Layer 2 of a small transformer language model trained on English Wikipedia (8 layers, counted from 0, width 128).
A neuron's activation on a vector x is ReLU(weights . x + bias), where the dot is the dot product.

Input weights of the MLP neurons that the questions are about. A number n stands for n times 0.0034.
n47 (bias -0.054): 22 -12 5 -25 28 -22 -44 -2 -18 25 53 -40 -22 -21 10 -3 -79 18 13 47 -4 5 -10 5 20 7 2 10 -35 -31 -33 -18 -18 12 22 -2 -25 -6 -2 -44 21 33 -37 0 29 4 -33 -40 5 -14 64 6 -15 2 12 -2 -40 13 28 42 -1 13 37 -6 -30 18 6 -29 -14 13 25 -11 46 -13 -18 44 41 48 -8 82 33 -34 33 81 -33 -24 22 -21 -26 -48 -45 12 10 -3 20 -23 -14 23 10 -2 12 -15 -15 -16 12 -9 15 1 25 12 11 11 19 32 -13 -23 53 15 -3 3 -1 -20 -15 2 -22 6 -3 4
n59 (bias -0.038): 2 3 28 18 9 6 -39 34 5 15 -2 -6 -49 -16 -5 -27 24 16 6 -39 -17 40 -5 3 31 -30 44 21 -27 -3 27 18 -4 -17 9 21 15 -3 17 -43 74 -27 -9 -13 21 23 6 12 -7 -6 19 -66 16 -33 -11 10 43 15 7 14 -20 -1 -30 -10 15 31 -68 14 1 8 50 -2 19 -4 -19 28 -13 -5 -46 28 -25 -32 0 33 6 -33 -15 19 -29 -18 -17 65 -28 5 -13 -17 -35 -6 -2 -27 35 -32 16 13 -5 -1 28 -20 0 27 0 5 13 -29 34 -7 -40 14 -25 0 -74 -17 20 26 23 7 0 -3
n94 (bias -0.048): 20 -17 -9 -5 16 -16 18 3 32 -17 -3 32 -16 14 2 -15 -5 15 -1 21 -12 26 -21 -9 -27 36 15 18 -19 5 -20 7 25 9 -4 -12 26 40 -46 -2 12 -24 10 -32 -4 -1 -17 39 25 12 27 -22 -6 -10 -18 -5 -32 25 -31 77 55 -13 -9 6 6 13 -3 17 -13 -37 -15 20 -11 26 6 -39 -23 -55 -35 9 -31 -23 -10 18 -5 -20 12 -12 -27 -9 20 40 12 -16 -11 -8 8 -7 18 38 19 18 -14 7 14 -4 -35 -4 15 23 31 2 20 0 23 3 -6 -16 21 -21 -30 3 -23 36 -4 -5 16 -11
n103 (bias -0.041): 16 39 -17 -38 28 8 -34 6 6 -5 -21 -5 13 11 6 14 -38 7 12 -15 -15 8 -16 7 0 -11 -23 -57 -11 -55 -9 -3 39 -20 3 -5 -10 -30 6 9 -4 1 1 13 -2 26 -26 -5 -7 -3 27 -15 -3 3 23 -43 -7 45 -8 15 -37 5 -12 15 52 -19 8 -35 70 6 -19 -36 -1 37 -11 6 12 -24 -20 58 -10 -12 6 -19 -9 20 -5 -1 32 16 -2 29 -11 -31 12 15 -6 42 -10 -2 -8 9 32 -6 12 -1 -48 14 61 27 -13 19 -1 -1 12 -24 -11 -30 34 20 -20 -41 8 -6 -11 36 1 41
n112 (bias -0.043): -11 10 44 -29 -2 39 25 28 18 -31 24 14 -3 -15 5 -9 7 -6 7 1 -14 6 41 -20 -1 25 0 -11 -30 -2 -9 33 26 -30 -21 -15 23 13 15 -6 34 -16 -33 6 0 -31 29 10 -13 -4 30 -2 -3 -27 29 -4 4 -34 23 33 16 -9 -6 20 11 -6 -26 -12 1 -17 -32 9 -9 -16 19 -5 4 -19 1 -32 -9 -16 24 -21 22 -23 4 -11 -13 3 10 17 10 2 -17 23 -52 -9 37 19 -7 3 -28 -19 -2 23 -19 36 31 22 -22 -20 13 -10 30 -2 -31 -15 3 21 -1 -20 7 -5 25 -12 1 18
n118 (bias -0.040): 31 16 -7 1 2 -11 -23 38 -11 -9 20 -41 -32 -11 8 -9 11 0 21 13 21 -10 12 -20 22 10 -7 -13 -19 -9 -23 6 -10 -3 -3 -25 11 37 -9 7 5 12 3 9 38 -6 -10 34 7 -10 51 -33 -2 -3 25 15 -15 -22 35 -4 40 -15 -34 3 33 9 -24 0 -41 24 -26 -3 4 -9 -31 18 -14 27 -22 66 -33 -8 10 -2 -32 -21 -1 3 -7 9 -1 8 -14 -7 -3 1 -5 -1 -17 23 -32 -5 -30 22 -1 -7 -21 12 13 -24 4 13 -4 17 1 3 -3 -50 -18 41 -4 8 -7 44 -17 -45 30 -24
n127 (bias -0.036): 23 -27 3 -6 10 5 -15 29 21 -11 7 -14 -2 7 20 -31 8 23 13 20 32 7 14 -7 7 14 -14 -10 5 -28 -21 -1 21 24 2 21 20 2 12 1 -25 6 10 -27 -9 7 -23 -26 9 -15 9 6 -3 -16 -8 -8 9 -4 -17 30 -1 -5 15 -16 -13 31 -10 -35 -2 0 -36 -18 -4 -10 16 -22 -10 13 -22 26 -13 21 -8 -24 -5 28 -25 -10 -5 7 12 5 -11 19 28 17 -25 -1 4 -9 -33 23 -15 8 5 29 -3 24 16 26 -6 -11 3 11 8 -3 -2 -2 -5 2 -36 6 -22 28 23 -2 1 2
n128 (bias -0.034): -7 1 -1 3 16 -1 -37 37 -33 -18 -18 -12 -3 -21 7 -3 1 3 53 27 -23 22 13 48 -30 34 -5 -71 -20 33 -50 38 3 -5 8 21 -24 23 -5 -8 27 -22 6 -30 -38 20 -12 -28 -5 17 -20 17 49 -27 -37 7 29 -21 -18 26 -20 1 13 1 2 -8 -18 15 -30 12 -57 -4 5 -5 -19 -25 32 28 -33 21 1 7 4 23 5 -9 43 22 31 -21 9 32 -3 -17 -20 -12 -21 35 35 27 -47 -25 -2 -13 42 -5 24 45 16 45 12 -16 19 -17 -2 -26 -13 17 13 -21 -71 -5 32 -11 -19 -5 9 47
n211 (bias -0.067): 1 -32 -3 16 41 29 -33 -7 -21 3 -12 8 -14 23 14 3 -5 7 19 34 23 38 -24 -30 5 -17 21 1 -38 -23 -35 -18 12 -52 -1 28 13 13 -5 -1 -7 -3 13 9 -27 -44 13 -28 -7 -13 42 22 28 -21 17 0 -8 20 -11 12 -20 14 41 10 -14 0 -3 -14 -20 14 18 1 39 38 -11 5 11 4 -13 30 -16 -16 -3 17 -5 -17 4 8 -5 -26 -66 -10 7 25 -5 -21 -11 2 -31 -1 -5 -29 -8 -9 -5 13 -15 -36 23 -5 -15 7 19 23 27 -23 7 5 -29 0 5 -37 -4 14 38 -16 -11 -24
n218 (bias -0.073): -10 11 29 -11 3 10 -27 13 16 -21 43 1 -32 6 6 -39 -37 4 -1 0 -18 -28 22 28 -18 34 -29 15 24 -32 -41 16 70 -11 -31 -23 -16 49 69 -11 -37 -20 -44 -40 -1 7 24 -24 18 -23 15 30 -10 23 35 29 -22 -49 -36 -25 19 -28 -13 26 -3 11 -20 5 -8 9 -9 21 10 16 -2 -53 -11 7 -22 9 20 -28 9 29 -44 34 44 12 -94 -22 -12 48 -23 8 -9 -8 4 11 -15 12 5 -20 -14 -15 10 21 2 6 30 -5 -10 -11 4 28 -32 33 -17 -12 10 41 -12 -9 44 29 12 10 -43 51
n265 (bias -0.038): 20 -20 -5 -41 2 1 -27 3 -23 -13 18 -10 -14 2 9 -1 0 25 -21 -64 -26 -1 -4 -6 12 -9 -29 7 -50 -2 -17 42 -34 -25 -36 17 -7 26 33 24 8 3 7 -14 -32 14 16 -22 11 -24 -3 -57 15 -9 -6 1 -5 11 -12 2 -18 -27 21 12 42 5 10 30 2 18 -10 27 0 39 16 6 30 -2 -30 26 24 -4 1 -9 -6 -7 13 31 -20 5 -25 -17 2 -13 -31 -14 -1 41 -32 8 2 -10 2 4 2 12 -1 14 22 -6 26 12 20 -43 -8 8 14 -8 -40 -4 26 16 1 10 1 13 -10 5
n278 (bias -0.037): -17 -26 51 -56 -10 13 -37 -11 -33 14 18 -18 -40 7 14 -18 11 21 9 25 22 -4 -24 -8 -51 -10 -58 -50 -25 -9 -21 40 -24 -21 -18 26 -25 29 -14 8 1 -4 -41 -25 -25 6 -46 11 19 3 -10 -2 80 -18 -12 24 15 -11 1 -4 -37 -9 17 16 -4 -60 5 20 -11 26 9 12 47 22 18 -27 -14 3 -41 -2 -3 -28 22 26 -25 -45 40 5 12 42 31 -2 2 -14 -11 -54 6 15 -3 55 26 3 7 6 6 8 -23 -9 33 22 15 8 10 -17 24 13 -31 47 -15 -1 -25 4 -15 -10 -11 -4 -9 -31
n302 (bias -0.044): 10 20 6 2 8 40 -10 12 23 34 -28 14 4 -29 4 -6 -1 26 4 -3 8 14 25 -27 -48 26 -22 -6 -43 -2 20 6 67 31 -33 -15 30 7 9 -24 -13 -29 14 -12 -28 12 -9 23 -17 -1 -28 7 -15 18 -18 0 -24 38 -13 14 -23 -7 7 7 13 -6 -34 -18 -6 10 20 -26 -1 13 24 -50 36 1 -1 6 30 -23 -27 -18 41 8 -9 -8 7 5 7 29 -7 -44 21 -23 9 24 21 17 -59 4 17 22 7 -6 25 -1 14 26 -1 -8 7 -25 3 8 -27 -3 26 29 2 -11 -10 28 19 21 -5 -7
n306 (bias -0.055): 0 -16 1 -25 8 -26 -7 -11 3 13 7 -1 43 4 3 -10 -16 5 0 48 3 5 27 -10 -17 -3 -5 -1 -7 36 16 -15 29 3 4 10 48 -6 -28 -18 -7 -23 -60 -41 4 -3 -15 23 17 -47 32 0 -2 -13 33 13 -25 -8 -6 -23 16 2 10 13 -7 14 -1 -10 9 27 -36 -24 24 13 7 -1 45 13 -5 22 -30 28 -10 0 5 -3 -7 -30 -13 -13 9 -13 28 18 -2 -56 -7 -17 5 13 -6 -44 -5 -11 14 27 -24 -6 -26 23 5 1 8 -35 -18 18 -6 -44 24 -21 -5 1 -19 -4 49 -5 -34 24
n316 (bias -0.012): -18 7 27 -25 -3 -18 9 22 -9 -27 26 12 21 -8 -19 2 4 -4 -7 -24 5 5 34 4 -7 43 -10 -1 1 -9 5 3 -2 28 13 1 3 27 -8 5 -2 -15 10 -11 4 6 5 0 20 -29 -1 1 -12 0 -16 18 16 -1 -24 -3 6 -13 6 15 1 -13 11 -5 -2 3 -15 -6 -1 14 15 -14 18 -11 -53 -14 5 15 -10 6 -6 -23 4 0 8 3 26 -1 -5 -24 -19 -8 26 -17 15 28 10 18 27 -18 11 -3 -1 1 2 20 20 -7 7 -20 18 27 -1 -13 -1 -16 -36 14 -9 15 -7 -7 11 18
n333 (bias -0.074): 12 4 1 10 13 21 3 -23 25 -6 1 -1 -9 -17 -14 23 -2 -9 25 34 0 14 28 -35 -40 11 6 -6 -36 -6 -41 -25 24 -3 29 10 11 -12 -2 10 -8 18 -19 -25 -17 19 -26 32 10 6 26 -1 -17 7 7 10 -9 33 -34 1 20 2 -6 3 -17 -14 12 -29 1 14 18 -23 21 -4 -17 -39 -20 -39 -11 4 -1 8 21 -12 -17 10 -11 -40 17 19 -15 -55 14 57 14 36 20 -46 -16 -30 -12 -39 10 3 19 -3 -8 58 -11 32 -16 -2 5 3 -1 -6 -13 3 21 -23 -20 -33 6 19 26 18 -16 5
n340 (bias -0.035): 10 -24 -5 -11 29 -14 -30 15 0 15 3 5 -1 6 9 -26 -17 18 10 -27 -7 -23 18 -35 -47 -26 -17 -7 1 21 38 32 -13 -35 25 47 5 21 -8 -13 10 -11 -25 4 -4 47 1 15 11 -25 5 34 2 36 15 2 25 8 -34 16 -21 -7 2 -2 22 33 -38 32 -20 6 11 -82 -16 -17 -26 -53 56 7 6 -14 41 -8 -23 -1 31 -59 29 -34 -56 -28 -23 2 0 17 23 -5 29 13 13 26 -22 -24 -6 16 -14 21 -27 -12 -15 42 -22 8 6 -21 -17 1 19 8 25 -32 -33 8 7 -14 50 20 -21 -23
n395 (bias -0.048): 12 2 -12 -7 -15 48 -28 -12 0 -1 1 12 -12 -24 -1 12 -14 18 19 28 -12 7 29 -22 0 -34 -14 32 -31 37 -26 -16 6 42 -23 24 48 -14 18 -6 16 25 -20 13 18 23 14 22 26 -50 -3 26 19 -28 16 18 11 28 -5 -3 -21 -15 -1 -13 -20 37 6 -22 -31 -34 34 -7 7 35 -18 -31 20 -10 -11 19 -6 -9 1 3 -4 -23 15 -23 -39 -21 -14 0 17 31 22 -22 16 74 -16 12 19 -22 61 5 58 24 -13 11 -3 -21 -30 -21 15 -19 -40 13 7 -37 -8 -2 -1 -31 34 10 12 -26 34 22
n401 (bias -0.052): -1 30 6 3 12 46 -10 -16 49 -48 -29 -63 10 -5 7 6 -9 -17 6 -13 76 32 -15 -12 37 36 -13 -34 -3 5 7 -9 16 -15 17 -3 -9 -12 -1 -22 -8 20 17 -8 -10 1 -12 1 1 24 -16 4 8 -11 -20 -30 -1 -7 34 8 25 3 -80 8 7 -8 22 -3 -19 19 -12 5 3 -21 8 11 -34 6 -9 12 14 -36 -17 18 -32 -54 42 -40 -31 8 -13 2 -5 33 1 35 -33 18 19 -18 12 -5 -17 -1 48 1 -19 -10 15 0 -22 22 -1 36 -12 -30 -30 -13 -18 40 -10 -20 -7 8 15 32 -11 5
n403 (bias -0.041): 9 24 23 3 -5 -13 10 -16 11 26 -6 9 13 6 13 -51 42 -11 8 11 -5 11 26 11 -10 -22 8 26 -10 25 35 15 -16 17 11 16 -3 -2 -13 -24 -7 8 -4 -88 0 45 -35 11 47 2 -41 63 16 -9 10 -51 7 26 -1 -3 -34 -13 -24 -6 0 -12 -14 9 17 6 -25 -4 26 -40 -1 9 29 1 -28 19 18 -1 -6 -5 18 -28 21 -70 -17 -19 -11 32 5 10 -7 -23 33 -32 22 -5 -36 14 27 -5 28 -10 30 4 38 -13 -9 9 -7 -10 15 6 13 -13 26 -20 -31 -4 -19 68 -22 6 4 -8
n502 (bias -0.035): 4 1 -21 -11 23 32 -22 -10 32 -4 -3 -8 -18 20 13 -6 7 6 9 6 1 26 -9 3 -7 7 -5 -40 -18 -15 -15 -5 9 -5 -28 18 7 -23 14 0 5 -28 -2 -12 -21 18 -5 -19 -21 52 14 -1 28 1 7 -15 2 10 9 43 -32 10 17 -19 -30 18 -23 -9 28 -2 -26 -14 -1 20 -5 -40 5 -12 5 25 -2 -14 13 8 4 25 3 -13 6 -7 -11 19 15 33 -11 -26 -30 -9 4 -11 -36 -7 9 1 24 9 -14 30 10 1 -32 26 4 22 -14 -27 7 12 4 20 22 -12 2 7 -12 -17 -10 -1

Each question shows a token from some text and the vector x that enters the MLP there. A number n stands for n times 0.045.

"including ": 29 -3 -15 5 -5 7 -5 -22 -32 8 5 -21 -9 2 -10 -18 -6 20 6 -20 -45 -12 -8 23 -15 -8 5 -1 30 -10 -2 9 -13 -4 7 -10 -9 -7 2 -1 -7 -27 -4 3 -10 16 3 -20 2 -15 -24 -4 15 -3 -15 -14 9 -7 -15 -6 -13 1 13 -5 -17 4 24 12 4 1 -5 -3 -5 23 8 2 13 11 -12 5 -13 23 14 -22 1 16 -3 10 22 19 13 -4 6 -19 11 5 5 -3 11 -6 -10 -5 -16 0 7 5 6 -2 -17 -5 18 -24 -33 -38 -3 9 -17 -4 5 7 -3 60 -10 -15 -7 -2 14 13
Which two neurons fire most, strongest first? n128, n265

"ar ": 21 4 -18 9 0 10 12 4 14 -30 -7 -12 7 6 -17 -11 4 10 -5 9 -57 -25 9 21 -6 8 12 25 24 -5 -12 -13 -10 15 -3 -2 -5 8 -6 0 -14 -16 11 8 -5 14 7 -2 -13 -19 -4 -17 -5 -3 -25 6 7 -9 -14 1 17 3 -5 -5 -10 -23 -16 13 -12 -2 0 6 -12 26 13 -19 -13 -8 -3 -17 -1 32 20 -11 16 26 6 2 3 -7 23 5 -6 4 10 -5 -3 -8 0 -10 6 17 -25 0 3 2 7 -10 -16 -1 2 -25 -70 -14 4 0 -16 -19 8 7 11 48 -8 -4 -11 4 -2 -9
Which three neurons fire most, strongest first? n94, n316, n218

"has ": 23 -1 22 -5 1 13 -13 -30 -18 -17 8 -19 4 -2 -7 1 1 17 32 5 -42 -12 -5 2 8 -29 -1 10 36 -12 -18 -10 -11 1 30 -7 -14 -12 3 -7 -3 -15 9 7 -7 12 2 -9 -2 -11 -11 -4 4 2 -20 -1 26 -15 -14 -23 -14 14 14 -4 -19 -17 0 15 -21 29 -10 -11 -13 5 7 10 20 26 -6 5 -10 18 21 -28 1 -3 1 -5 16 -3 17 -1 -9 -17 11 4 5 17 -3 -19 5 -1 -9 0 -1 5 15 -14 -4 -32 21 -21 -34 -43 6 6 -22 10 -1 9 -5 49 -3 -35 -17 -16 10 10
The neuron with the highest activation: n128

"\" ": 25 1 -1 13 -4 5 3 -13 -9 -1 -11 -17 7 7 -7 -31 9 13 -4 5 -44 -5 16 12 -12 2 12 17 26 12 -2 -3 -14 15 20 -11 17 -3 -2 -9 -7 4 10 15 -29 9 19 -8 -12 -10 -22 -5 -2 13 6 -2 13 -2 -12 -19 -15 11 -10 -4 -9 -13 -3 3 -25 13 -14 -20 -17 -2 12 -18 2 8 1 -18 -24 4 19 -47 26 -13 2 -18 4 4 23 -3 13 -9 16 -5 2 -26 -9 -17 -4 12 -12 0 -11 1 20 -16 -2 -13 -13 -22 -47 -20 13 10 -10 -3 27 17 -5 54 -27 3 -2 5 0 -16
The neuron with the highest activation: n403

"les ": 22 -20 -29 15 12 -8 -12 -29 -10 -5 16 -2 2 12 -15 -4 15 22 7 -7 -11 -18 8 7 -15 4 17 -8 20 -3 8 -11 -19 15 -3 -26 12 -27 20 -12 -20 -4 4 12 24 6 -11 -24 -4 -9 -14 -15 9 0 -9 6 2 -5 -27 -12 13 -7 -6 -6 -21 -12 11 17 -7 -5 -17 5 2 6 9 -12 8 1 7 -28 -11 17 21 -16 25 -5 3 -10 8 2 13 -33 6 3 8 5 -2 10 17 -22 10 -6 -9 0 -12 9 -6 3 -7 -16 4 -20 -45 6 0 12 -6 -11 12 -2 30 48 -17 -14 -8 -2 -1 13
The neuron with the highest activation: n306

"id ": 23 -20 -30 17 4 -13 1 -9 -11 -8 4 -8 12 11 -18 -5 6 14 16 4 -10 -7 11 5 -27 8 31 -18 16 3 -15 -10 -21 13 -6 -4 9 6 2 -12 -22 -9 20 19 -17 10 -14 1 -15 -18 -1 8 0 -16 -23 4 9 7 -20 -1 17 0 -1 -5 -9 -9 8 7 -11 0 4 7 2 6 12 -15 -1 15 19 2 2 15 10 -13 -5 -19 10 -21 15 -4 15 -21 5 -8 10 3 -12 -6 14 -21 22 -7 -16 0 5 -5 11 -11 -38 -28 19 -25 -58 29 16 -1 -8 -22 9 2 14 47 -16 -22 -15 0 -20 4
The neuron with the highest activation: n306

"a ": 23 0 -16 8 -16 13 -10 -11 13 -13 -1 -17 9 2 -14 -17 9 17 -11 10 -28 -36 15 8 16 -21 3 31 13 -10 -5 -25 -20 3 -8 -18 -24 1 6 2 -7 1 16 -4 -16 20 7 1 -15 -26 -14 -17 -9 19 -15 -15 -1 -18 -1 -15 8 -4 2 -5 -14 -13 6 20 -14 12 -2 2 -15 4 14 -5 5 1 6 -30 -8 35 7 -2 11 -10 15 -5 18 -1 25 -18 -1 -16 12 7 -7 -8 -3 -14 5 29 -16 0 -1 2 11 -9 -12 -16 10 -21 -47 -18 23 20 3 -1 -4 1 7 55 19 -35 3 -8 6 -8
Which two neurons fire most, strongest first? n316, n265

"ted ": 15 -4 -19 -3 -8 12 5 -17 4 -10 -3 -10 -9 10 -16 -1 1 18 3 -1 -21 -13 11 -3 -19 7 19 16 19 5 -9 -8 0 11 -4 -9 25 -14 -1 7 -6 -19 12 2 -21 9 0 -10 -12 -17 -6 -2 5 -1 -21 -15 6 -13 -21 -9 -13 0 -1 -5 -5 -11 -18 30 -2 10 -17 -4 -11 16 13 -27 18 3 11 0 5 13 25 -31 12 -6 4 -14 11 -16 14 -8 -1 -11 12 -7 5 13 3 4 -16 10 -12 0 9 -6 10 9 -8 14 20 -23 -64 -24 -4 -11 -14 -15 6 7 12 62 -18 -14 -4 5 4 0
Which neuron fires most, and how strongly? n302, at about 1.1

"an ": 26 4 -15 1 -5 0 -3 -7 2 -33 -3 -18 2 10 -11 -16 0 21 -3 -2 -37 -26 9 17 11 -2 2 10 -3 -3 -2 -25 -25 4 7 -18 -7 -3 8 -11 -12 7 28 6 -17 0 -6 -11 -10 -29 -11 -19 7 16 -2 2 -2 -24 -1 -13 11 -4 0 -5 -14 -12 9 13 -6 4 0 9 -15 13 12 2 -12 4 0 -43 1 38 8 -22 8 -1 15 8 14 1 22 -14 0 2 12 0 -7 -9 10 -19 8 37 -28 0 -7 0 11 1 -12 -11 1 -19 -40 -30 23 18 -6 11 -1 -1 6 56 12 -23 -24 -9 -7 -8
The neuron with the highest activation: n316

"the ": 23 -19 -15 4 -9 0 11 -22 -5 -7 13 -21 -18 19 -9 -16 -2 22 -15 -2 -24 -13 10 14 5 -2 4 10 40 -11 -3 -22 -13 -12 6 5 6 -2 3 -5 -28 -15 -1 5 -9 3 6 -6 -9 -11 2 -15 -6 8 -1 -9 10 -18 8 -10 8 4 2 -4 -15 15 12 6 -7 10 -8 4 -18 6 12 7 -3 -6 -11 -34 -5 43 5 -33 -8 2 22 -6 11 8 30 -14 -8 -11 11 5 9 -1 11 -15 24 18 -33 0 -14 2 -6 4 -17 -16 9 -22 -23 -35 3 7 -12 11 -16 11 -2 44 6 -28 -29 -12 3 11
Which three neurons fire most, strongest first? n316, n127, n265

"who ": 24 -22 13 10 2 11 7 -6 -7 -17 14 -22 -9 27 -11 -19 -5 25 11 -13 -15 -30 -12 9 -4 -22 -2 28 29 -9 -5 -13 -6 12 14 -2 -1 -12 20 -5 -21 -9 10 12 11 14 14 -19 -5 -9 -1 -12 -7 -9 -3 -4 4 -19 -9 -23 5 10 6 -4 -14 -12 -3 6 1 -2 12 2 -9 -3 8 -7 8 15 -21 -25 -14 9 8 -7 3 -6 14 9 -10 17 17 -8 4 -10 15 4 3 5 31 -20 12 -8 -34 0 1 -5 0 -11 -7 -26 9 -21 -39 -12 16 16 -37 -4 -6 8 -13 44 -11 -1 -20 -16 9 0
Which two neurons fire most, strongest first? n218, n316

"ip": 16 -16 -25 35 17 22 -6 -22 18 10 -17 -25 -6 14 -10 3 16 11 -15 6 -9 -10 -9 -6 -4 12 40 15 46 0 6 -20 -14 -6 15 3 -4 1 -32 1 -12 -27 -15 25 -11 15 -8 -8 -28 13 -9 -5 7 0 -12 0 4 -5 -3 11 10 13 -6 -4 -11 -4 9 9 -26 12 -4 9 -32 -7 12 -14 -22 4 64 -15 -31 13 21 -25 7 -5 0 -24 10 1 -2 10 0 19 12 11 3 -22 -11 -25 -16 -2 -12 0 -4 -6 16 9 -2 4 -10 -21 -47 7 -31 -20 -11 11 1 4 31 24 -15 -14 0 -4 35 -27
Which neuron fires most, and how strongly? n502, at about 0.61

"received ": 25 -8 9 -1 3 18 -4 -33 -17 -3 3 -15 1 0 -4 1 -9 19 29 -20 -21 -14 -11 3 -19 4 4 9 35 4 -20 1 7 1 1 -8 -3 -33 9 5 -2 -19 17 17 -36 5 -2 -8 -17 -18 -15 -3 10 22 -10 0 20 -8 -15 -21 -20 13 9 -4 -16 4 -5 20 -13 11 -7 -16 -14 13 9 -6 -1 25 -2 -16 4 17 18 -26 13 -11 -9 -24 10 -21 12 -9 3 -27 13 20 6 -12 8 -16 -9 -10 -6 0 1 -4 2 -17 -11 16 30 -18 -25 -37 2 13 -10 -6 8 11 1 55 -15 -24 -9 -1 -4 8
Which three neurons fire most, strongest first? n340, n128, n302

"D": 26 -9 -11 -4 -17 4 7 -3 4 -11 8 -17 -24 11 -3 -19 3 16 7 6 -27 -27 5 -1 -5 -1 22 16 12 -4 -7 -4 -13 -2 -14 -18 19 -3 0 6 6 -8 0 21 0 -21 8 -18 -16 -15 7 -2 -2 4 -8 -4 2 -17 6 -2 -5 10 -8 -6 -12 -11 -11 -9 3 1 -9 21 -28 -3 10 18 0 12 91 -42 -20 1 33 -56 -2 -17 -7 -10 2 11 9 3 3 1 10 24 -19 -25 7 -18 12 4 -5 0 -2 12 0 -8 -5 1 17 -24 -35 13 17 -4 -11 2 15 16 27 35 -16 -20 1 -15 5 -24
The neuron with the highest activation: n112

"fl": 26 -21 -34 6 -13 1 -11 -28 -13 -18 -7 -14 -17 2 -12 3 -6 22 -16 -4 -21 -26 -9 -3 -11 16 6 44 17 -13 -13 -4 -34 -19 -27 -34 -10 14 -2 10 -21 16 0 18 6 2 3 -1 -3 -1 -20 -25 14 2 -15 9 12 -9 -13 12 -10 -12 14 -6 -8 11 3 8 -8 3 0 18 -23 30 9 0 1 10 45 -10 -3 11 22 -22 10 24 16 20 21 -23 -5 2 -4 4 11 4 12 3 1 -4 32 28 -5 0 -14 7 14 -25 -9 -17 18 -24 -47 -27 12 14 -30 -3 8 0 45 28 -9 -18 -31 -16 -7 -14
Which neuron fires most, and how strongly? n265, at about 1.1

"join": 20 -11 1 18 19 22 -4 -9 1 -25 -15 -23 -11 8 -10 26 2 22 -7 -24 18 12 -8 -4 10 2 -5 7 27 -30 -14 -24 -27 -6 4 -22 -2 -29 12 20 -18 -18 17 43 -19 5 18 -12 -15 14 -14 -1 3 17 -17 8 3 -1 -8 0 12 2 13 -5 -10 -14 -4 2 -2 14 -7 -11 -26 13 10 0 -7 9 32 10 0 -1 13 -29 4 1 -17 3 33 24 -3 -2 -18 -15 13 7 -3 5 -12 -25 -4 -1 -3 0 1 -4 11 -9 7 -2 25 -20 -54 -34 0 4 -18 8 6 10 22 26 -16 -28 -31 -3 -3 -18
The neuron with the highest activation: n103

"only ": 15 -21 -9 -6 -11 -1 -11 -15 -14 7 -6 -20 1 23 -11 -17 -10 19 -5 10 -14 -18 1 22 -4 -1 4 -3 22 -17 -39 -16 -15 8 6 10 -15 -8 -3 -2 -19 -15 17 -2 -11 23 -2 -15 -1 -18 4 -12 1 10 -7 -8 1 -11 -1 -1 1 22 22 -5 -11 -2 9 7 7 9 9 1 -9 0 9 -1 4 35 -7 -21 -7 15 12 -20 -4 -12 20 -10 9 8 8 -13 22 -34 12 -21 14 12 17 -21 4 31 -19 0 9 -3 0 -4 3 -21 15 -24 -54 -24 3 18 -19 -14 -1 9 3 56 1 -11 -17 0 14 -9
The neuron with the highest activation: n278

"ort ": 27 -10 -28 12 9 11 8 -21 -4 -3 7 -12 2 -2 -3 -11 2 24 -3 7 -29 -37 21 9 -22 7 32 5 26 1 -13 -13 -3 2 24 -7 10 -6 -12 -10 -3 -17 1 18 -6 8 2 -15 -10 -23 -26 -11 -1 17 -14 2 1 -7 -15 -4 -1 0 -3 -6 -14 -17 -1 8 -18 -2 2 -6 -16 0 9 -22 -9 12 12 -14 -5 12 29 -6 -12 -5 11 -18 17 15 29 1 5 -18 10 -2 -2 3 20 0 -11 10 -25 0 7 6 18 -1 -11 -11 5 -25 -28 -32 -3 1 -23 -2 13 11 20 34 -17 -10 -19 1 9 -11
The neuron with the highest activation: n302

"and ": 26 5 -2 7 -13 5 8 -17 -4 -14 4 -32 -6 3 -13 -15 -11 19 9 -1 -20 -10 5 2 -3 -13 -10 14 36 -6 -5 -4 5 17 18 -3 -16 -12 4 -13 -10 -18 16 -12 -1 9 -2 -16 -7 -24 -7 -3 6 -16 -16 2 9 -14 -17 -10 -2 7 4 -5 -18 8 10 8 13 6 14 6 -9 -1 5 -7 0 20 20 -26 -22 22 8 -19 -12 -1 11 -8 6 0 25 -16 4 -7 12 22 15 -6 17 -18 16 -4 -8 0 21 -1 -1 -10 -34 -6 6 -21 -48 -3 10 5 -18 -3 12 4 4 52 -4 -38 2 -17 6 15
The neuron with the highest activation: n316

"ong": 23 -10 -27 16 13 -11 13 2 -19 -11 -26 -18 8 30 -2 -1 -2 19 -5 4 -35 -20 -5 14 16 -17 12 -22 23 3 -17 -14 -42 -7 3 8 -10 5 -6 2 -12 -12 10 11 -34 1 -5 -13 -27 -18 18 -17 21 -1 -7 -15 6 -8 -9 -7 17 15 2 -5 -2 -9 2 0 7 7 -18 8 -69 -7 8 21 -15 11 36 -21 -40 6 22 -25 -12 -4 19 -17 32 12 6 10 19 10 15 -8 13 -6 -24 -22 6 7 -18 0 7 -4 1 3 -11 6 0 -14 -42 -1 7 2 -27 5 16 17 40 28 12 -18 -18 -6 11 -38
The neuron with the highest activation: n118

"progr": 21 -24 -32 25 -6 14 2 -25 2 -18 -7 -21 12 -6 -16 31 -9 14 18 2 -26 -22 -1 -2 -7 3 3 4 14 -6 -34 6 -5 28 6 -24 1 -27 8 26 -6 5 -11 23 -12 13 14 5 -8 14 2 5 6 23 -22 14 3 -23 -12 5 -2 3 0 -5 -11 20 1 -3 -19 -6 1 31 -24 28 7 -6 -23 -2 20 9 -6 1 27 -23 -10 -24 -10 -14 8 8 -9 26 20 -9 10 4 7 -18 -3 -24 -11 1 5 0 -5 -5 16 -13 4 -48 11 -22 -54 -20 11 -2 -27 -11 23 7 27 37 -8 1 -16 -12 35 2
The neuron with the highest activation: n395

"ey ": 15 -7 -20 20 1 11 -10 -8 21 -20 -8 -24 24 22 -8 2 2 18 -5 -19 -36 -22 10 19 -27 5 42 18 24 -5 -13 -36 -14 15 13 -3 3 -11 -2 -9 -18 -15 18 13 -16 16 -12 -8 -18 2 -2 -18 4 13 0 -9 -3 -2 -17 -2 -7 1 0 -4 -18 -19 14 12 -10 -16 -9 -3 6 6 10 -15 -5 6 22 -24 -15 20 33 2 6 -8 -8 -11 27 5 15 -15 -2 -6 15 10 2 -13 12 -15 10 14 -7 0 -4 12 4 -2 -12 -27 -6 -26 -40 -6 7 11 -26 -10 24 5 1 44 -2 -22 1 -24 2 -13
The neuron with the highest activation: n333